Layer 11 of a small transformer language model trained on English Wikipedia (23 layers, counted from 0, width 96). Numbers have three digits each and are written without spaces.
A neuron adds its activation times its output weights to the MLP's output. To switch it off is to set its activation to zero at one token and run the rest of the model.

Output weights of the MLP neurons that the questions are about. A number n stands for (n - 500) times 0.0042.
n19: 447245435545432622686551367572690537416596471535610510497534428363523558464493348319569553583362369435307791758789468497508510268290574615476416545552552537500446432445437382493606507701483578602504357210586630464621545531699506647472670377439556483575497341588304638519419384378657428415
n21: 511280719413178413579638678567605593647540520489432603525515476380561472469315492507294415732541358483232658625554643364447603488391546766378409437390294289273631595373493519597594544468541405611500553301414582327362390563482465652385708620465574451655585685627448401376549806511542396461
n84: 308539474339466579547504550581419372572514523261677496570479532462747314607113258399513703679881504784223295504407549566590418562418328579509345470360549428542525756474616228442471445411578378328413378677758346414795400666458182374518606512700622474664334513664769473603427335615609513562
n88: 408353545535624450629713777390397338550414612512378323540775452626562704496412174359614625360439465534457424742563465311487587441542559639427193458475355263545749311458622417705239598401652597508682558741648530544411601575384529492484553339337546357571700457437385432458518521538523591461
n173: 360577470200519596275413659595433462610434424408534417616572281330467592417493527582496285382477398833547307532391409627634330421477492388210641473467587684403663412401588405680426606574534724516638662443542300256647631429411703556586557556635725523410549594606205608423643518541654284539
n185: 455358646460518689615418559475448557523396489420450616237678594476476832322663392255277504639439507496560762578393622274421705552536511376667511428527445627423430547647413385503545642383403504375401438478511724428432449596690688530364475674413594569463450765363581432540524476330314364504
n202: 679402243704205402667268398496970552504585679442861367525591505372399602445640407282522523687553730377591296331500323345611559309491455629460602723662529552684590718417674477775214383395570513199477447601658539528330598535298669431639430355737529576437439581446491421452438570426295347296
n209: 524475545360447653402276540472530460496443509562381713508536526579207350479615652405733349425278538656576548419685023484531352347422555604392773634260616794412604514484694271472463378655418524634465483615635642521474392770448661142542270702515442492572460534462438513677301531625454439378
n247: 643698630608193222393651292441368394530346546448600742504531437632519446393589588376424516431376545366434677781496340545574496442564635383540618468639651331407496688484412372638237708664631449472470568149599532713654371594457440367577264650589335673533591361578551596573515668229294421357
n272: 327392673504504560258657570593655361754624206487620629520416607322565594434451320583308544616333627533420415726644390362598468482402456556276509733773387357450454730572726535418447532062628621448541616491649475455404245538288560460456079660254365478636386561377564599606556496622595729298
n274: 745512438527469484574430590612589750279688520406477574426611622636641594456402477076504648568692412600480221516636404296513530621586516512405422682530437676375595590415342496646646724622068458619504287461628589459409516492443409382508373610659517531368585412404454758514365449285445457348
n280: 525317533281427392404493375452443478572651512689625601255369427436373310542247611403496349639715387339592578573557504644496605603448462336787297577524448504446625504467383371567731516516559432602402537607493526500391257515579503320748606632548379649770540353443445345645528517824362537405
n327: 497594436562363531611632554586420454552477497435432427482585358500435536682557481563565623515488522631519458686329522380348579510602494335313370561611465357596542422580607519633461678774605379481559344389405448665422431600563454461557369703600265263564430592608513481415448361445372325519
n332: 579421372627356483320354503473486416332555589644793519581487610503532310665441633444418448477445458256542335468399553312463607486360737631524471439448645389586566455595549648520795456334510660305251486643707611439451400638397420387378598444434548607528614441570372436622554529500727483426
n365: 419380661668586600445555427496726539504722508316556737474214595496553492668511361446540439554404346403369500656297631474648455348337528725408466551547327465330454522259355512508532673371749368613378588433279312600521532316585419529654516562633379616745837589691274750518404404508424598223
n376: 500385656615543465688535678643718357373274340292509625330552422551575385722322518227439442576465540407541727495392459508601529482697442571402579334609251496739325355208534686475899565595461641845454580355491600679492176461432815527567413693321486283464335482576439366182512418781504409563

Each question names a token from some text and the token that comes next. It shows the activations a of the neurons there, in the order above. A number n stands for (n - 500) times 0.0051.

Then comes g, the gradient of the next token's log-probability with respect to the MLP's output, scaled to length 1. A neuron's effect is roughly proportional to its activation times (output weights . g). A number n stands for (n - 500) times 0.00088.

" of", then " the"
a: 468467527500468467490500469480500476467720470500
g: 361457645541405400614572466644525480606447594428542580398521511554461493569624480315683383420626329445507491394583393239627253418509641476530573569690610321458499491413302478529464672380725617582521405528705539273623444313722377646430352621497353485435334632530856576408389475564466447500
Which neuron, switched off, raises the next token's probability most? n332

"b", then "it"
a: 499468498621655568549493500490512499473522494476
g: 418429408369676395413297692399609448513385449782499399619546585442503572243636687634564398508464597561507392584630549727670560521632423625424597450559555389606416372414364407484453617708421510508188443443437234430676399325488674491706476528544518482440452530529249518413523479392528563689
Which neuron, switched off, lowers the next token's probability most? n173

" became", then " associ"
a: 498478651495500502492468666467500487496475635500
g: 587634577560306704477460271372625451448375540699477440487468446248623510370343652572656706581361673489654487601489526393519560435551584505400628367569376587437702705548749514337427426356546531460418571333492488528253483610445592459602498591526625482224506572694260571475363486396390392520
Which neuron, switched off, raises the next token's probability most? n84

" F", then "all"
a: 497473486468499468494500468472482494538741497499
g: 501497508634538550399390543698458443623423411448326636654548725656742457497523411604494674539342424614470459316356414666430607568426562484608542341735581524282559423610462369735486517540532393390195427534640405403632355342392607504393553479432300513548568224493370527506630612701374530501
Which neuron, switched off, lowers the next token's probability most? n332

" ", then "65"
a: 490468477484502507691497473468499678467785705482
g: 524312382443448408384313412629617654433649560828594431519594585501555550564438390311534369362527521415278457618430436499698495594344605430347428380723650519293429694640656384366583407295683391742387554575417468331642500604465573516670454615478473450643378497524368608520564501523615377461
Which neuron, switched off, lowers the next token's probability most? n332

" to", then "ward"
a: 470467467497467543499499504482482499468646495500
g: 523512754313445639672568525474595589713651437532519598283490270499390528443464360617482581467388325244537443443461450477441476723437570513510219368584613560485626458505610419519402581406492510269504496439522508670499641294345562331761316670541393583355509606478546652629406621615343560609
Which neuron, switched off, raises the next token's probability most? n332

"ear", then "head"
a: 468529499500500498467474499500480666467472499486
g: 599504469336665423388561692476523631350527661550404327433427631528477439578413716452456283606614386620389436416398538676407511705650360457313433577298539690624635343515353431576736413561442672518418366400531583450597456341453474351564631572535568270780500392302406498566673546423466518615
Which neuron, switched off, lowers the next token's probability most? n280

"son", then "ian"
a: 468494494499484500500473499473500489477479473493
g: 552426746537250623620670483415404721397639593772563618483390555422477372552423474507598442579576646393371542571441585366477472589512503369675231738536530359468472580492262605477482210692473409483490421558400586339405355553399542617580568414307445678283439566593408465573351603599585487503
Which neuron, switched off, lowers the next token's probability most? n173

"ior", then "g"
a: 488469489499467498482487498494496884477472481498
g: 513313538480687611511639240425418788380533488481800427378390507402465449537313285411517308459597544425230389612563507574451383608481601491489493641417675617537513484442552472345465627514570340530476507532561499595436586642456525558633604501465563852697660501460512311261430342634441465419
Which neuron, switched off, lowers the next token's probability most? n280

" Ag", then "ency"
a: 494500500471482467468600470494474498682493476497
g: 542605571379608656367531661372662572471613509469572430564430657510384583514416737559449323488614570507471417210389443390447622659348526570373451533311182564648332579555454584387495581565416400561553451476444409441416454520690553657598494642321605432329559773613540259589398396265563529668
Which neuron, switched off, lowers the next token's probability most? n247

".", then " His"
a: 469500473486499787471488473489467479469473482500
g: 575443417374448504465560559553479528347822782481448463477473569534584421564586387244315613383513603583535525701507648390617537741461503425140438595598607604551478526511407546540420418571455414585231494618172634309596497425503612634385288593429533694516418526498515566536340497521515437376
Which neuron, switched off, lowers the next token's probability most? n185

".", then "42"
a: 469500482484500688638486483497467474520500477470
g: 501269602657682524507498551362358551351364612367601312479690537501554583513341642665494518448585552622402549577492641519638657460541431522438391359592460514458598485499346460293655636428610444464567512226381567181468667445421371507547720548492360593716424420469672570448281389736407373573
Which neuron, switched off, raises the next token's probability most? n202

"ts", then ".\n"
a: 467467498474491484500500496492499498472490497498
g: 413450647465209285475666435535446463460569549582455558599433463726700363636323515436375385568501448523332288621599705604578626460652464571222447501608311480436577592444537630486602582388446308495602459370482642275300607261469562594680541754558558390415613498508444632557507483589449563391
Which neuron, switched off, raises the next token's probability most? n21

" ", then "11"
a: 481479485587476492932488479499498504472669469490
g: 686683418403326847377396464489651619461190434319503571606513569501183500495622538525516672585513493529432553556545649644674561663608415492349457625482280530585453651400557606527368393457327696404649375546544415567325661492383371445464446390609494579293597581479561426438407553451512471339
Which neuron, switched off, lowers the next token's probability most? n202

"an", then "wh"
a: 495634489493576500558479498498490479471469521499
g: 381435730459469522427539602347399495540688535668516517236286566402461515346337523384305246665489612338313325471376541368412638670441575607490569598426350548477644429532608450473736439414522487513632495573473290657619490405503359632467545597580666399561459502432376629506415675579711656695
Which neuron, switched off, lowers the next token's probability most? n21

"c", then "ided"
a: 499489497499499467468498499496497474472467666472
g: 518373447353539478440584738349467448731538502473462407435364534560480509612327632264509413511516573385393484437409614536522394589226582380563443799648497653527592595538577595507596328542647496613397489525413494596228530458452524492510781674521442626358532619492348552630247645177521522412
Which neuron, switched off, lowers the next token's probability most? n365

" am", then "b"
a: 500499498467483471498491472633485497496467492500
g: 439527331259439337373643377674407596597383647577726579569429503341553554569628550520496335761252681622582474512557536509539405411363300610458491530580559401240449566386477679418404605573498396427403562440648461610396342479676572499657322352509460353455526752461488549483516526714655583339
Which neuron, switched off, lowers the next token's probability most? n272

"ol", then "o"
a: 598493489514500499497492470500497472492669497497
g: 400323538637532250408319511420617538494571479676641493589652666568391442441756431379460442594686574720455561514417427327584518512600400375577731365510490295708581548206488358432528401544484285510446519499648485477485441507580547543573496745409639363578290619463524223463399438510482667579
Which neuron, switched off, raises the next token's probability most? n19

" Hel", then "p"
a: 495495499467492487468467481481492500811479468500
g: 490420571414325487585381445584688418504558357439656470419599334427608696396399464719455458592496595454479437497441478594473608437482694413589288432346493365459617450512596352674378595591585658444490564366530334425893592410466732617645522243591376583441552392525497627230701594370438453443
Which neuron, switched off, lowers the next token's probability most? n209

"P", then "S"
a: 472467496473499556496499470472477471683472501478
g: 532650524431635389741561539574557574712439409403420541413480293400682549490626585572686516553507593385450478590479732599099646508500427579583656469451480390392695539420472395557308618465401428505469498381469630645349289600350236386549694643462603480577215555460377430464456583482519426448
Which neuron, switched off, lowers the next token's probability most? n327